Layer 2 of a small transformer language model trained on English Wikipedia (10 layers, counted from 0, width 96).
A neuron adds its activation times its output weights to the MLP's output. To switch it off is to set its activation to zero at one token and run the rest of the model.
A neuron's activation on a vector x is ReLU(gate . x) times (in . x), where the dot is the dot product.

Input weights of the MLP neurons that the questions are about. A number n stands for (n - 128) times 0.0032.
n57 gate: 191, 197, 147, 129, 113, 98, 206, 159, 129, 109, 132, 43, 193, 109, 164, 177, 143, 144, 176, 148, 118, 84, 133, 79, 129, 86, 144, 138, 85, 96, 119, 129, 80, 97, 126, 68, 139, 175, 58, 103, 216, 110, 195, 171, 146, 134, 168, 158, 131, 98, 117, 127, 184, 167, 161, 162, 94, 157, 205, 180, 120, 111, 71, 50, 119, 203, 155, 99, 83, 117, 76, 118, 102, 183, 84, 72, 113, 68, 74, 183, 110, 141, 187, 118, 114, 150, 156, 82, 128, 61, 174, 127, 116, 214, 141, 218
n68 gate: 100, 127, 141, 144, 138, 136, 138, 130, 85, 128, 173, 125, 105, 139, 127, 112, 168, 126, 126, 137, 83, 127, 139, 133, 152, 101, 142, 133, 136, 129, 165, 148, 160, 143, 133, 70, 88, 157, 131, 137, 99, 108, 98, 133, 117, 139, 122, 123, 159, 110, 110, 117, 102, 129, 161, 157, 118, 160, 146, 158, 151, 110, 116, 127, 85, 88, 136, 141, 200, 98, 163, 87, 126, 111, 108, 126, 149, 100, 105, 126, 204, 183, 121, 145, 146, 163, 177, 116, 81, 167, 123, 112, 130, 123, 141, 117
n82 gate: 150, 116, 148, 143, 165, 105, 135, 74, 116, 132, 172, 145, 135, 171, 140, 153, 105, 141, 126, 140, 131, 115, 163, 170, 141, 157, 128, 124, 158, 127, 119, 124, 125, 110, 101, 118, 149, 85, 157, 88, 153, 117, 107, 101, 160, 100, 163, 148, 121, 87, 158, 158, 138, 112, 137, 124, 115, 162, 98, 173, 140, 121, 118, 132, 126, 162, 110, 163, 139, 132, 154, 124, 81, 118, 104, 135, 155, 147, 100, 87, 139, 137, 157, 161, 116, 150, 153, 129, 182, 156, 118, 91, 182, 130, 83, 138
n144 gate: 191, 150, 110, 141, 122, 134, 101, 165, 137, 147, 102, 89, 142, 126, 95, 127, 154, 169, 181, 144, 117, 126, 81, 106, 163, 120, 86, 98, 199, 157, 139, 123, 101, 117, 124, 130, 125, 98, 154, 119, 111, 130, 130, 145, 111, 122, 134, 185, 122, 139, 126, 113, 164, 106, 145, 117, 176, 159, 91, 131, 138, 123, 157, 127, 108, 100, 143, 120, 118, 137, 72, 163, 130, 157, 114, 123, 73, 144, 84, 79, 117, 117, 165, 107, 105, 126, 119, 105, 131, 96, 153, 142, 148, 157, 153, 138
n186 gate: 119, 172, 150, 140, 167, 126, 164, 162, 114, 181, 135, 169, 108, 118, 124, 116, 126, 157, 174, 111, 125, 174, 167, 117, 112, 190, 148, 195, 121, 147, 105, 141, 121, 146, 134, 84, 112, 125, 172, 124, 133, 126, 132, 117, 174, 99, 163, 142, 121, 74, 125, 135, 92, 133, 90, 124, 165, 152, 142, 169, 103, 125, 102, 137, 119, 160, 100, 136, 174, 105, 139, 143, 136, 137, 147, 141, 120, 139, 118, 117, 129, 141, 134, 132, 204, 127, 98, 126, 180, 77, 100, 89, 135, 120, 122, 117
n213 gate: 156, 140, 145, 78, 156, 149, 177, 126, 117, 83, 151, 64, 179, 117, 157, 144, 111, 144, 126, 117, 92, 107, 124, 120, 157, 78, 123, 101, 105, 126, 153, 123, 114, 90, 140, 75, 120, 130, 62, 98, 195, 89, 169, 147, 116, 161, 180, 123, 154, 88, 142, 122, 153, 201, 177, 135, 102, 146, 163, 132, 123, 121, 100, 90, 83, 181, 110, 125, 94, 95, 85, 105, 129, 205, 107, 116, 133, 89, 72, 163, 103, 168, 156, 116, 97, 146, 89, 129, 140, 99, 152, 102, 101, 164, 140, 145
n238 gate: 157, 111, 119, 113, 135, 136, 134, 91, 111, 113, 146, 127, 127, 130, 131, 97, 103, 140, 158, 149, 119, 72, 109, 122, 126, 138, 98, 125, 124, 132, 133, 129, 94, 104, 149, 113, 141, 128, 156, 130, 138, 62, 162, 108, 176, 160, 100, 158, 148, 88, 102, 138, 120, 135, 133, 103, 142, 146, 122, 132, 135, 147, 90, 133, 92, 122, 158, 94, 128, 69, 107, 141, 127, 111, 131, 132, 117, 185, 110, 104, 108, 139, 131, 96, 99, 117, 97, 129, 124, 129, 132, 139, 93, 167, 111, 90
n253 gate: 105, 133, 151, 118, 124, 138, 93, 94, 169, 140, 131, 86, 156, 166, 126, 129, 104, 135, 99, 105, 115, 110, 132, 155, 96, 147, 159, 111, 127, 175, 137, 129, 135, 118, 138, 115, 122, 110, 125, 131, 127, 143, 144, 147, 111, 122, 149, 119, 76, 101, 108, 147, 137, 149, 123, 141, 96, 148, 186, 162, 120, 110, 144, 139, 162, 134, 126, 150, 105, 130, 111, 80, 138, 149, 99, 113, 115, 145, 111, 79, 140, 173, 115, 170, 131, 133, 160, 142, 115, 94, 138, 140, 135, 105, 107, 127
n57 in: 186, 176, 111, 90, 138, 212, 178, 129, 137, 112, 232, 51, 129, 66, 97, 93, 93, 118, 147, 147, 111, 119, 141, 90, 201, 69, 153, 178, 97, 73, 166, 127, 128, 91, 138, 49, 122, 81, 43, 122, 211, 67, 190, 154, 68, 161, 208, 72, 127, 97, 106, 91, 185, 195, 178, 148, 82, 129, 201, 137, 112, 121, 157, 47, 144, 115, 86, 136, 73, 109, 80, 132, 48, 219, 172, 101, 158, 127, 72, 177, 61, 169, 179, 157, 39, 149, 40, 115, 179, 32, 181, 134, 84, 212, 138, 190
n68 in: 122, 102, 144, 153, 120, 90, 146, 113, 166, 159, 144, 148, 129, 133, 144, 130, 128, 145, 206, 120, 151, 76, 125, 104, 108, 124, 148, 133, 69, 173, 155, 120, 136, 148, 104, 112, 170, 125, 129, 157, 120, 112, 133, 148, 119, 180, 89, 89, 136, 122, 97, 88, 160, 130, 110, 136, 144, 134, 184, 133, 123, 92, 92, 145, 108, 127, 147, 98, 134, 133, 175, 149, 171, 155, 151, 127, 131, 130, 101, 138, 130, 104, 122, 144, 134, 172, 177, 133, 96, 150, 133, 158, 149, 128, 140, 101
n82 in: 116, 126, 118, 102, 146, 146, 118, 177, 166, 157, 173, 138, 102, 145, 157, 115, 156, 89, 171, 144, 105, 156, 126, 84, 140, 119, 122, 193, 145, 122, 133, 141, 104, 126, 159, 165, 137, 136, 120, 93, 90, 124, 153, 107, 154, 151, 162, 129, 118, 121, 117, 147, 153, 93, 119, 139, 124, 106, 161, 133, 100, 132, 115, 135, 140, 106, 113, 108, 141, 112, 123, 155, 150, 116, 137, 158, 145, 147, 86, 185, 150, 250, 120, 107, 132, 134, 141, 127, 130, 158, 120, 131, 100, 107, 136, 136
n144 in: 84, 180, 116, 146, 97, 140, 118, 144, 110, 187, 122, 131, 118, 119, 99, 114, 137, 130, 127, 165, 100, 146, 130, 88, 111, 130, 133, 164, 99, 170, 73, 135, 128, 106, 127, 128, 81, 119, 147, 136, 148, 211, 124, 132, 152, 151, 132, 101, 144, 169, 150, 107, 102, 92, 106, 132, 70, 151, 96, 126, 140, 124, 139, 124, 107, 143, 118, 157, 141, 130, 119, 115, 170, 175, 110, 126, 108, 144, 116, 108, 126, 126, 174, 106, 157, 124, 83, 126, 152, 123, 129, 133, 129, 161, 156, 140
n186 in: 108, 152, 130, 91, 79, 115, 177, 83, 129, 80, 113, 101, 123, 138, 188, 131, 133, 103, 166, 130, 144, 131, 83, 114, 141, 112, 105, 121, 109, 127, 189, 101, 192, 130, 120, 117, 154, 126, 130, 186, 108, 103, 152, 133, 137, 165, 78, 158, 102, 155, 103, 142, 127, 165, 120, 150, 129, 114, 132, 120, 149, 86, 131, 125, 102, 140, 66, 117, 89, 101, 140, 169, 150, 79, 117, 125, 146, 144, 127, 127, 131, 122, 124, 110, 102, 108, 105, 152, 82, 120, 129, 141, 115, 101, 133, 116
n213 in: 72, 83, 124, 115, 143, 111, 54, 123, 85, 106, 58, 202, 121, 160, 116, 117, 152, 160, 95, 123, 101, 162, 123, 141, 132, 154, 136, 132, 170, 175, 97, 109, 136, 127, 150, 134, 116, 125, 183, 111, 31, 154, 88, 116, 100, 75, 76, 141, 121, 161, 125, 159, 76, 141, 122, 97, 147, 135, 49, 87, 121, 156, 152, 195, 128, 83, 81, 112, 171, 129, 150, 133, 136, 113, 133, 172, 182, 120, 155, 113, 146, 136, 97, 116, 160, 107, 153, 188, 127, 163, 103, 126, 146, 85, 120, 50
n238 in: 119, 122, 95, 136, 119, 155, 119, 102, 89, 143, 131, 166, 115, 119, 135, 141, 136, 126, 150, 157, 123, 164, 146, 127, 113, 122, 104, 148, 123, 120, 125, 134, 110, 109, 97, 125, 136, 144, 130, 136, 128, 96, 146, 122, 125, 123, 102, 133, 121, 109, 141, 113, 134, 142, 99, 140, 86, 122, 119, 185, 143, 160, 106, 103, 114, 119, 148, 112, 125, 135, 135, 131, 80, 112, 132, 135, 107, 160, 88, 113, 115, 139, 160, 84, 137, 141, 117, 110, 88, 117, 131, 167, 141, 169, 118, 86
n253 in: 124, 125, 116, 130, 124, 135, 132, 160, 120, 124, 139, 126, 183, 103, 147, 156, 132, 102, 153, 134, 122, 139, 143, 95, 131, 129, 105, 113, 61, 106, 122, 143, 112, 120, 124, 161, 124, 118, 143, 79, 143, 129, 139, 103, 147, 126, 123, 154, 135, 136, 114, 32, 113, 163, 191, 120, 138, 68, 121, 99, 113, 127, 131, 124, 154, 119, 95, 90, 134, 102, 127, 138, 130, 119, 113, 139, 118, 118, 124, 164, 129, 151, 97, 102, 158, 137, 70, 134, 140, 128, 95, 114, 61, 113, 128, 136

Output weights of the MLP neurons that the questions are about. A number n stands for (n - 128) times 0.0029.
n57: 82, 240, 176, 126, 129, 174, 189, 183, 37, 93, 147, 65, 205, 115, 151, 148, 76, 130, 115, 128, 143, 74, 108, 142, 85, 56, 116, 168, 118, 178, 107, 130, 93, 73, 92, 113, 148, 180, 70, 97, 189, 94, 128, 144, 159, 157, 126, 177, 192, 93, 104, 128, 178, 193, 174, 215, 109, 101, 149, 157, 116, 170, 66, 96, 113, 248, 178, 113, 108, 106, 118, 106, 140, 248, 91, 100, 114, 126, 58, 159, 97, 128, 188, 124, 156, 178, 110, 27, 120, 95, 127, 96, 147, 189, 160, 162
n68: 185, 106, 114, 144, 132, 146, 154, 172, 164, 96, 106, 95, 124, 156, 137, 100, 111, 138, 115, 117, 115, 118, 142, 219, 170, 130, 119, 148, 161, 146, 109, 190, 109, 65, 121, 117, 92, 161, 137, 134, 67, 143, 99, 105, 102, 117, 159, 106, 119, 143, 135, 156, 122, 85, 117, 119, 82, 163, 122, 90, 138, 169, 104, 132, 103, 88, 158, 120, 120, 115, 162, 109, 111, 126, 116, 201, 97, 177, 62, 134, 127, 121, 157, 118, 91, 141, 174, 137, 116, 124, 92, 116, 115, 177, 122, 101
n82: 150, 173, 102, 124, 81, 95, 130, 127, 123, 80, 111, 185, 88, 127, 100, 144, 124, 98, 158, 151, 140, 150, 142, 137, 129, 138, 157, 116, 132, 127, 108, 94, 115, 129, 102, 174, 96, 152, 112, 168, 188, 160, 126, 135, 124, 101, 94, 126, 133, 158, 112, 100, 141, 102, 153, 86, 171, 118, 93, 126, 143, 126, 138, 122, 161, 164, 142, 94, 153, 173, 90, 135, 154, 144, 106, 124, 140, 150, 190, 111, 117, 131, 93, 163, 117, 125, 163, 141, 107, 101, 109, 152, 110, 116, 150, 138
n144: 101, 138, 133, 105, 147, 145, 133, 134, 132, 147, 142, 143, 139, 114, 118, 99, 107, 104, 160, 156, 111, 112, 120, 140, 161, 68, 153, 90, 78, 128, 129, 168, 131, 133, 88, 60, 141, 91, 128, 123, 141, 57, 145, 97, 117, 127, 114, 187, 123, 104, 125, 161, 138, 167, 156, 149, 164, 112, 138, 149, 144, 111, 108, 117, 178, 138, 57, 120, 117, 77, 119, 146, 83, 80, 139, 113, 99, 99, 99, 104, 156, 119, 136, 167, 117, 129, 123, 160, 120, 148, 118, 92, 148, 82, 154, 170
n186: 101, 105, 177, 126, 132, 137, 108, 178, 124, 151, 218, 162, 101, 103, 80, 142, 67, 195, 128, 142, 132, 133, 189, 122, 141, 167, 147, 88, 132, 108, 144, 153, 86, 154, 127, 119, 93, 146, 124, 61, 146, 165, 147, 142, 120, 123, 132, 86, 105, 69, 89, 175, 150, 108, 109, 107, 115, 105, 140, 171, 118, 122, 156, 94, 100, 120, 162, 127, 123, 147, 102, 105, 128, 135, 154, 145, 129, 126, 113, 140, 169, 125, 158, 164, 171, 132, 119, 96, 163, 124, 141, 148, 134, 139, 135, 128
n213: 103, 78, 98, 96, 141, 88, 115, 65, 153, 172, 109, 164, 92, 131, 117, 105, 152, 98, 136, 123, 136, 128, 127, 111, 126, 200, 109, 98, 168, 93, 144, 135, 146, 120, 137, 172, 116, 120, 184, 120, 70, 161, 130, 93, 108, 178, 155, 129, 133, 158, 129, 138, 66, 105, 98, 69, 146, 117, 98, 117, 109, 98, 164, 144, 114, 70, 91, 181, 138, 144, 158, 167, 179, 89, 143, 136, 100, 138, 164, 86, 157, 137, 74, 127, 141, 123, 131, 162, 104, 164, 72, 150, 109, 125, 94, 78
n238: 141, 126, 124, 184, 161, 128, 125, 120, 115, 114, 147, 122, 160, 139, 106, 129, 89, 65, 119, 122, 128, 186, 85, 115, 176, 110, 158, 154, 110, 140, 200, 155, 129, 60, 119, 136, 152, 120, 150, 160, 150, 136, 110, 68, 91, 147, 146, 116, 92, 136, 112, 104, 137, 79, 127, 123, 120, 123, 95, 147, 139, 104, 156, 132, 155, 126, 136, 117, 105, 182, 110, 143, 100, 110, 139, 147, 171, 134, 119, 159, 149, 133, 145, 165, 136, 162, 145, 123, 113, 131, 141, 127, 190, 120, 143, 118
n253: 106, 126, 139, 129, 123, 121, 111, 113, 157, 102, 182, 134, 97, 157, 115, 156, 119, 131, 126, 106, 146, 134, 99, 160, 85, 165, 141, 177, 141, 162, 137, 153, 123, 134, 148, 138, 89, 138, 145, 165, 168, 145, 131, 114, 117, 139, 168, 101, 113, 126, 114, 179, 152, 106, 62, 110, 138, 160, 133, 166, 117, 134, 144, 132, 106, 107, 145, 130, 83, 178, 171, 104, 127, 129, 133, 162, 154, 157, 126, 136, 160, 134, 150, 118, 128, 133, 167, 149, 189, 128, 163, 146, 140, 135, 126, 150

Each question names a token from some text and the token that comes next. It shows the vector x that enters the MLP there. A number n stands for (n - 128) times 0.029.

Then comes g, the gradient of the next token's log-probability with respect to the MLP's output, scaled to length 1. A neuron's effect is roughly proportional to its activation times (output weights . g). A number n stands for (n - 128) times 0.0031.

" the", then " first"
x: 88, 116, 163, 86, 148, 137, 136, 164, 67, 136, 135, 126, 66, 149, 104, 129, 132, 132, 149, 140, 128, 166, 130, 117, 105, 108, 137, 99, 127, 142, 135, 123, 135, 94, 122, 127, 143, 122, 88, 167, 216, 138, 128, 131, 140, 123, 106, 119, 110, 103, 66, 137, 121, 133, 119, 145, 184, 61, 87, 141, 106, 139, 128, 129, 144, 178, 123, 109, 135, 122, 145, 137, 144, 144, 135, 147, 164, 170, 129, 130, 97, 140, 157, 138, 190, 129, 165, 104, 162, 148, 133, 132, 113, 169, 84, 198
g: 159, 135, 130, 99, 143, 103, 101, 103, 76, 108, 96, 108, 88, 101, 67, 132, 114, 153, 142, 127, 94, 116, 143, 141, 110, 134, 121, 77, 132, 134, 81, 106, 114, 154, 149, 93, 204, 142, 78, 105, 144, 120, 147, 140, 116, 102, 112, 165, 127, 153, 199, 135, 201, 131, 135, 139, 131, 124, 226, 86, 107, 119, 101, 156, 79, 183, 182, 163, 109, 61, 144, 102, 148, 135, 163, 125, 55, 134, 83, 121, 66, 119, 220, 104, 152, 116, 119, 113, 150, 131, 169, 118, 128, 122, 141, 148
Which two neurons, each switched off alone, lower its probability most, in order? n57, n213

" E", then "lected"
x: 74, 82, 68, 107, 92, 160, 122, 159, 121, 101, 140, 93, 63, 158, 125, 106, 130, 149, 118, 113, 108, 147, 99, 78, 95, 130, 165, 149, 98, 108, 181, 147, 168, 97, 134, 141, 116, 120, 118, 141, 174, 145, 108, 82, 80, 90, 132, 92, 155, 164, 87, 160, 82, 151, 135, 137, 118, 94, 112, 139, 106, 129, 98, 141, 142, 177, 118, 52, 155, 140, 164, 163, 178, 132, 133, 112, 137, 134, 108, 162, 82, 126, 143, 168, 127, 127, 140, 153, 116, 121, 115, 128, 148, 116, 107, 114
g: 174, 149, 106, 107, 129, 138, 101, 102, 164, 79, 147, 176, 156, 98, 119, 124, 119, 140, 142, 146, 148, 131, 73, 89, 114, 176, 132, 136, 88, 135, 168, 95, 156, 169, 116, 199, 100, 123, 87, 113, 136, 85, 193, 110, 116, 142, 133, 123, 135, 152, 83, 168, 95, 175, 156, 173, 177, 115, 159, 196, 155, 137, 163, 155, 67, 133, 162, 143, 115, 132, 155, 169, 146, 62, 141, 153, 135, 88, 139, 106, 144, 116, 67, 155, 83, 41, 126, 106, 88, 125, 123, 166, 171, 116, 126, 193
Which neuron, switched off, raises the next token's probability most? n68

"J", then "an"
x: 141, 169, 106, 137, 163, 139, 176, 114, 154, 149, 103, 108, 80, 113, 78, 137, 148, 65, 116, 77, 168, 172, 99, 86, 85, 175, 150, 151, 174, 119, 149, 139, 179, 107, 95, 162, 94, 119, 93, 130, 153, 139, 115, 137, 140, 107, 127, 79, 161, 102, 60, 120, 85, 91, 128, 128, 158, 91, 104, 139, 121, 145, 79, 108, 146, 108, 159, 95, 129, 108, 116, 163, 135, 168, 95, 113, 144, 129, 132, 116, 116, 145, 123, 128, 153, 124, 94, 156, 154, 104, 167, 106, 105, 118, 133, 157
g: 114, 122, 173, 219, 190, 63, 150, 170, 169, 100, 149, 107, 60, 176, 95, 139, 148, 99, 145, 145, 141, 111, 157, 136, 103, 142, 142, 123, 66, 155, 159, 124, 100, 104, 126, 166, 130, 96, 79, 68, 128, 130, 184, 167, 99, 135, 105, 115, 153, 156, 146, 103, 116, 117, 191, 128, 109, 158, 125, 122, 103, 168, 147, 121, 166, 151, 105, 102, 130, 130, 109, 168, 101, 179, 153, 55, 114, 129, 156, 138, 163, 138, 128, 152, 142, 153, 107, 147, 104, 147, 88, 171, 169, 36, 161, 103
Which neuron, switched off, raises the next token's probability most? n186

"-", then " Inc"
x: 95, 97, 134, 73, 113, 142, 156, 134, 120, 120, 120, 110, 144, 129, 71, 142, 109, 138, 124, 137, 178, 125, 117, 101, 103, 150, 119, 173, 108, 136, 123, 116, 127, 84, 111, 128, 118, 115, 80, 131, 210, 157, 97, 115, 87, 115, 118, 119, 113, 85, 91, 140, 70, 99, 121, 127, 108, 101, 140, 127, 89, 154, 142, 144, 133, 134, 135, 68, 103, 132, 171, 154, 149, 115, 114, 116, 181, 153, 105, 102, 89, 128, 118, 143, 159, 128, 166, 95, 170, 178, 93, 121, 148, 118, 85, 107
g: 86, 107, 145, 119, 100, 133, 163, 73, 178, 102, 89, 154, 106, 119, 78, 77, 112, 127, 88, 86, 122, 77, 163, 118, 112, 162, 120, 167, 98, 154, 130, 109, 108, 129, 151, 185, 134, 133, 53, 91, 118, 113, 162, 147, 123, 123, 163, 133, 78, 126, 94, 101, 108, 87, 142, 107, 63, 109, 139, 161, 101, 174, 166, 128, 135, 147, 221, 153, 88, 151, 103, 81, 117, 106, 157, 118, 105, 121, 160, 111, 108, 113, 196, 129, 153, 44, 179, 141, 68, 91, 166, 138, 141, 122, 130, 101
Which neuron, switched off, raises the next token's probability most? n186

" from", then " 1964"
x: 109, 173, 124, 136, 136, 142, 146, 150, 164, 91, 119, 102, 118, 165, 144, 132, 100, 90, 153, 133, 132, 133, 116, 141, 152, 123, 144, 124, 157, 67, 103, 127, 149, 93, 65, 102, 102, 132, 113, 150, 127, 113, 87, 155, 83, 186, 125, 106, 87, 107, 112, 104, 105, 107, 103, 114, 129, 95, 111, 188, 111, 120, 149, 158, 165, 148, 95, 81, 110, 81, 145, 111, 138, 131, 139, 144, 115, 163, 87, 122, 118, 156, 132, 192, 160, 108, 176, 135, 123, 161, 105, 81, 133, 132, 80, 106
g: 72, 134, 182, 146, 107, 190, 130, 121, 160, 130, 102, 99, 148, 157, 91, 107, 141, 132, 92, 89, 104, 117, 172, 147, 128, 168, 127, 131, 59, 192, 192, 142, 127, 130, 129, 112, 60, 158, 151, 127, 88, 117, 101, 84, 123, 85, 196, 155, 165, 97, 102, 159, 160, 92, 170, 135, 146, 132, 123, 154, 123, 88, 89, 146, 103, 99, 105, 128, 153, 120, 160, 136, 180, 147, 143, 154, 117, 200, 112, 133, 102, 121, 101, 61, 183, 163, 142, 93, 90, 111, 200, 145, 158, 121, 99, 75
Which neuron, switched off, raises the next token's probability most? n82

".", then " He"
x: 87, 126, 122, 85, 148, 164, 119, 155, 134, 85, 121, 126, 86, 130, 89, 114, 83, 111, 88, 160, 162, 140, 167, 124, 139, 119, 144, 123, 141, 143, 137, 127, 152, 113, 85, 103, 175, 91, 98, 186, 152, 172, 131, 176, 134, 120, 111, 109, 101, 86, 76, 116, 132, 124, 131, 125, 155, 144, 126, 165, 74, 118, 79, 114, 156, 184, 166, 77, 88, 86, 137, 132, 142, 161, 129, 103, 143, 109, 99, 137, 64, 177, 87, 141, 120, 121, 149, 104, 125, 146, 98, 84, 110, 117, 133, 135
g: 137, 210, 158, 126, 158, 137, 103, 135, 77, 106, 187, 158, 82, 122, 140, 145, 222, 181, 113, 120, 151, 109, 140, 93, 87, 147, 202, 130, 128, 110, 157, 142, 159, 115, 110, 93, 114, 180, 156, 225, 117, 109, 140, 120, 158, 140, 64, 97, 114, 93, 178, 96, 97, 157, 127, 141, 144, 146, 158, 138, 52, 109, 137, 150, 131, 136, 88, 137, 167, 138, 107, 109, 120, 112, 152, 84, 95, 139, 124, 90, 122, 173, 129, 123, 160, 165, 107, 104, 169, 146, 103, 119, 99, 184, 98, 92
Switching off which neuron hurts the next token most? n57

"ia", then "h"
x: 123, 114, 76, 138, 137, 159, 134, 130, 191, 120, 158, 93, 96, 110, 150, 147, 84, 104, 123, 129, 136, 109, 139, 110, 119, 152, 101, 137, 177, 107, 143, 137, 134, 94, 100, 124, 153, 105, 121, 143, 195, 147, 113, 158, 112, 207, 162, 82, 134, 163, 57, 50, 107, 150, 123, 139, 108, 110, 131, 171, 88, 116, 137, 156, 180, 120, 82, 115, 137, 142, 150, 140, 190, 124, 161, 154, 114, 135, 109, 181, 112, 105, 100, 130, 127, 108, 125, 116, 105, 154, 67, 123, 132, 108, 81, 149
g: 82, 81, 103, 95, 159, 133, 134, 124, 117, 145, 90, 43, 150, 159, 134, 109, 124, 150, 119, 69, 105, 117, 71, 126, 101, 153, 106, 80, 171, 144, 152, 207, 119, 100, 118, 161, 79, 109, 111, 98, 76, 180, 127, 170, 145, 149, 174, 57, 144, 145, 96, 180, 155, 127, 72, 144, 139, 113, 135, 89, 127, 84, 171, 129, 169, 91, 83, 111, 94, 161, 113, 165, 143, 165, 100, 117, 131, 126, 100, 82, 86, 82, 134, 143, 136, 80, 94, 191, 162, 119, 148, 140, 152, 111, 129, 160
Switching off which neuron hurts the next token most? n253

" conf", then "ound"
x: 127, 96, 127, 120, 125, 76, 124, 159, 99, 62, 126, 114, 90, 131, 80, 120, 98, 161, 127, 139, 150, 153, 60, 112, 146, 122, 113, 126, 134, 113, 149, 90, 111, 134, 126, 108, 129, 106, 154, 203, 117, 86, 120, 138, 121, 76, 155, 70, 103, 118, 128, 192, 163, 119, 121, 75, 166, 102, 92, 122, 71, 138, 138, 119, 129, 142, 108, 102, 119, 120, 151, 155, 141, 94, 124, 136, 150, 147, 207, 193, 96, 131, 113, 125, 114, 159, 85, 104, 126, 112, 103, 113, 94, 124, 120, 123
g: 144, 152, 116, 79, 142, 129, 65, 139, 131, 148, 95, 132, 113, 148, 81, 92, 144, 145, 81, 76, 124, 140, 136, 124, 136, 161, 61, 114, 127, 92, 102, 123, 140, 128, 149, 131, 86, 144, 98, 101, 119, 147, 129, 142, 178, 106, 112, 76, 151, 158, 146, 184, 121, 160, 127, 56, 122, 123, 161, 226, 140, 105, 177, 146, 115, 169, 114, 115, 160, 69, 22, 181, 61, 101, 108, 131, 156, 129, 75, 124, 155, 178, 66, 136, 139, 162, 133, 145, 141, 138, 135, 121, 133, 144, 147, 168
Switching off which neuron hurts the next token most? n238

" from", then " Kar"
x: 99, 188, 125, 135, 118, 137, 142, 143, 152, 104, 140, 106, 100, 170, 141, 145, 90, 77, 151, 124, 130, 137, 106, 139, 163, 127, 136, 130, 136, 69, 126, 131, 131, 91, 88, 101, 105, 131, 113, 155, 116, 111, 80, 140, 114, 171, 114, 95, 80, 105, 134, 104, 107, 108, 117, 116, 120, 94, 99, 194, 112, 113, 148, 158, 171, 149, 115, 90, 116, 74, 155, 123, 147, 137, 137, 161, 103, 166, 86, 121, 103, 146, 138, 186, 147, 111, 173, 149, 134, 160, 106, 82, 118, 128, 71, 132
g: 180, 94, 100, 125, 172, 134, 173, 69, 125, 66, 114, 151, 128, 124, 101, 142, 136, 171, 171, 167, 136, 118, 108, 82, 131, 129, 126, 167, 159, 90, 80, 111, 151, 100, 165, 89, 95, 158, 144, 94, 130, 121, 115, 101, 67, 165, 97, 169, 152, 121, 114, 71, 144, 115, 158, 65, 117, 133, 145, 125, 140, 145, 106, 142, 138, 80, 192, 117, 158, 176, 139, 58, 147, 164, 92, 127, 155, 171, 180, 131, 188, 183, 140, 101, 148, 65, 125, 128, 140, 99, 106, 115, 154, 112, 123, 211
Switching off which neuron hurts the next token most? n82

" dist", then "rib"
x: 123, 136, 131, 150, 101, 115, 118, 123, 94, 114, 86, 71, 123, 153, 90, 115, 83, 154, 104, 106, 147, 149, 80, 106, 140, 117, 145, 84, 116, 102, 147, 113, 145, 76, 83, 116, 106, 111, 134, 141, 121, 109, 91, 151, 130, 146, 152, 95, 123, 93, 61, 203, 94, 176, 72, 141, 114, 107, 113, 133, 120, 126, 173, 147, 155, 163, 105, 146, 103, 96, 169, 160, 172, 90, 104, 139, 158, 89, 179, 159, 91, 179, 148, 116, 87, 154, 121, 154, 127, 117, 111, 119, 122, 116, 136, 105
g: 90, 99, 115, 173, 90, 78, 150, 87, 132, 73, 170, 173, 92, 116, 95, 104, 126, 118, 171, 162, 114, 157, 212, 130, 107, 173, 153, 104, 88, 155, 168, 195, 152, 106, 137, 146, 120, 174, 113, 151, 101, 121, 127, 128, 89, 104, 115, 194, 96, 109, 76, 119, 99, 165, 153, 101, 94, 147, 135, 133, 88, 185, 190, 118, 91, 81, 78, 97, 114, 136, 168, 138, 82, 113, 91, 130, 119, 103, 55, 72, 123, 153, 152, 120, 112, 85, 148, 149, 134, 139, 153, 83, 162, 135, 121, 122
Switching off which neuron hurts the next token most? n213

" 16", then "-"
x: 109, 135, 127, 139, 136, 170, 85, 121, 134, 129, 125, 121, 65, 120, 106, 109, 63, 119, 122, 133, 114, 185, 119, 142, 97, 167, 144, 159, 138, 139, 145, 122, 140, 114, 91, 100, 157, 145, 153, 200, 184, 118, 137, 157, 121, 95, 130, 136, 135, 117, 78, 148, 58, 107, 114, 84, 146, 71, 122, 110, 143, 159, 154, 141, 150, 114, 146, 99, 114, 119, 117, 204, 167, 134, 134, 142, 112, 141, 99, 182, 93, 141, 165, 118, 108, 155, 117, 123, 96, 182, 112, 131, 144, 158, 98, 121
g: 131, 102, 86, 155, 78, 124, 160, 161, 159, 91, 110, 75, 64, 98, 166, 128, 143, 49, 129, 185, 102, 127, 83, 101, 147, 62, 115, 161, 111, 84, 134, 157, 137, 95, 136, 81, 134, 111, 107, 125, 126, 99, 138, 119, 107, 138, 144, 70, 154, 121, 85, 83, 158, 80, 135, 125, 49, 150, 132, 119, 205, 130, 137, 127, 162, 125, 118, 122, 91, 125, 113, 145, 147, 80, 132, 151, 206, 160, 161, 121, 115, 120, 135, 181, 190, 127, 90, 144, 168, 107, 148, 118, 130, 177, 97, 76
Switching off which neuron hurts the next token most? n238

"s", then " to"
x: 108, 104, 93, 154, 117, 120, 121, 171, 138, 118, 144, 126, 111, 169, 142, 180, 75, 130, 126, 166, 95, 125, 108, 152, 44, 112, 119, 105, 163, 103, 128, 114, 137, 88, 69, 137, 175, 82, 132, 122, 151, 109, 166, 109, 138, 124, 130, 81, 122, 82, 124, 149, 120, 159, 89, 106, 145, 125, 144, 130, 117, 136, 95, 135, 168, 103, 185, 102, 150, 87, 130, 116, 113, 114, 186, 151, 114, 147, 145, 133, 67, 149, 168, 157, 119, 139, 104, 178, 100, 130, 86, 164, 146, 119, 85, 102
g: 98, 105, 114, 184, 120, 94, 144, 119, 103, 97, 163, 122, 150, 155, 68, 117, 82, 114, 148, 112, 176, 118, 85, 127, 179, 186, 98, 155, 97, 209, 117, 124, 100, 138, 171, 97, 201, 100, 134, 107, 126, 126, 174, 156, 148, 117, 147, 174, 70, 110, 168, 128, 72, 157, 83, 111, 122, 98, 139, 91, 109, 135, 115, 125, 185, 75, 158, 115, 110, 135, 66, 120, 106, 132, 103, 45, 128, 131, 149, 102, 90, 139, 150, 110, 127, 138, 87, 82, 98, 152, 156, 90, 152, 56, 155, 129
Switching off which neuron hurts the next token most? n238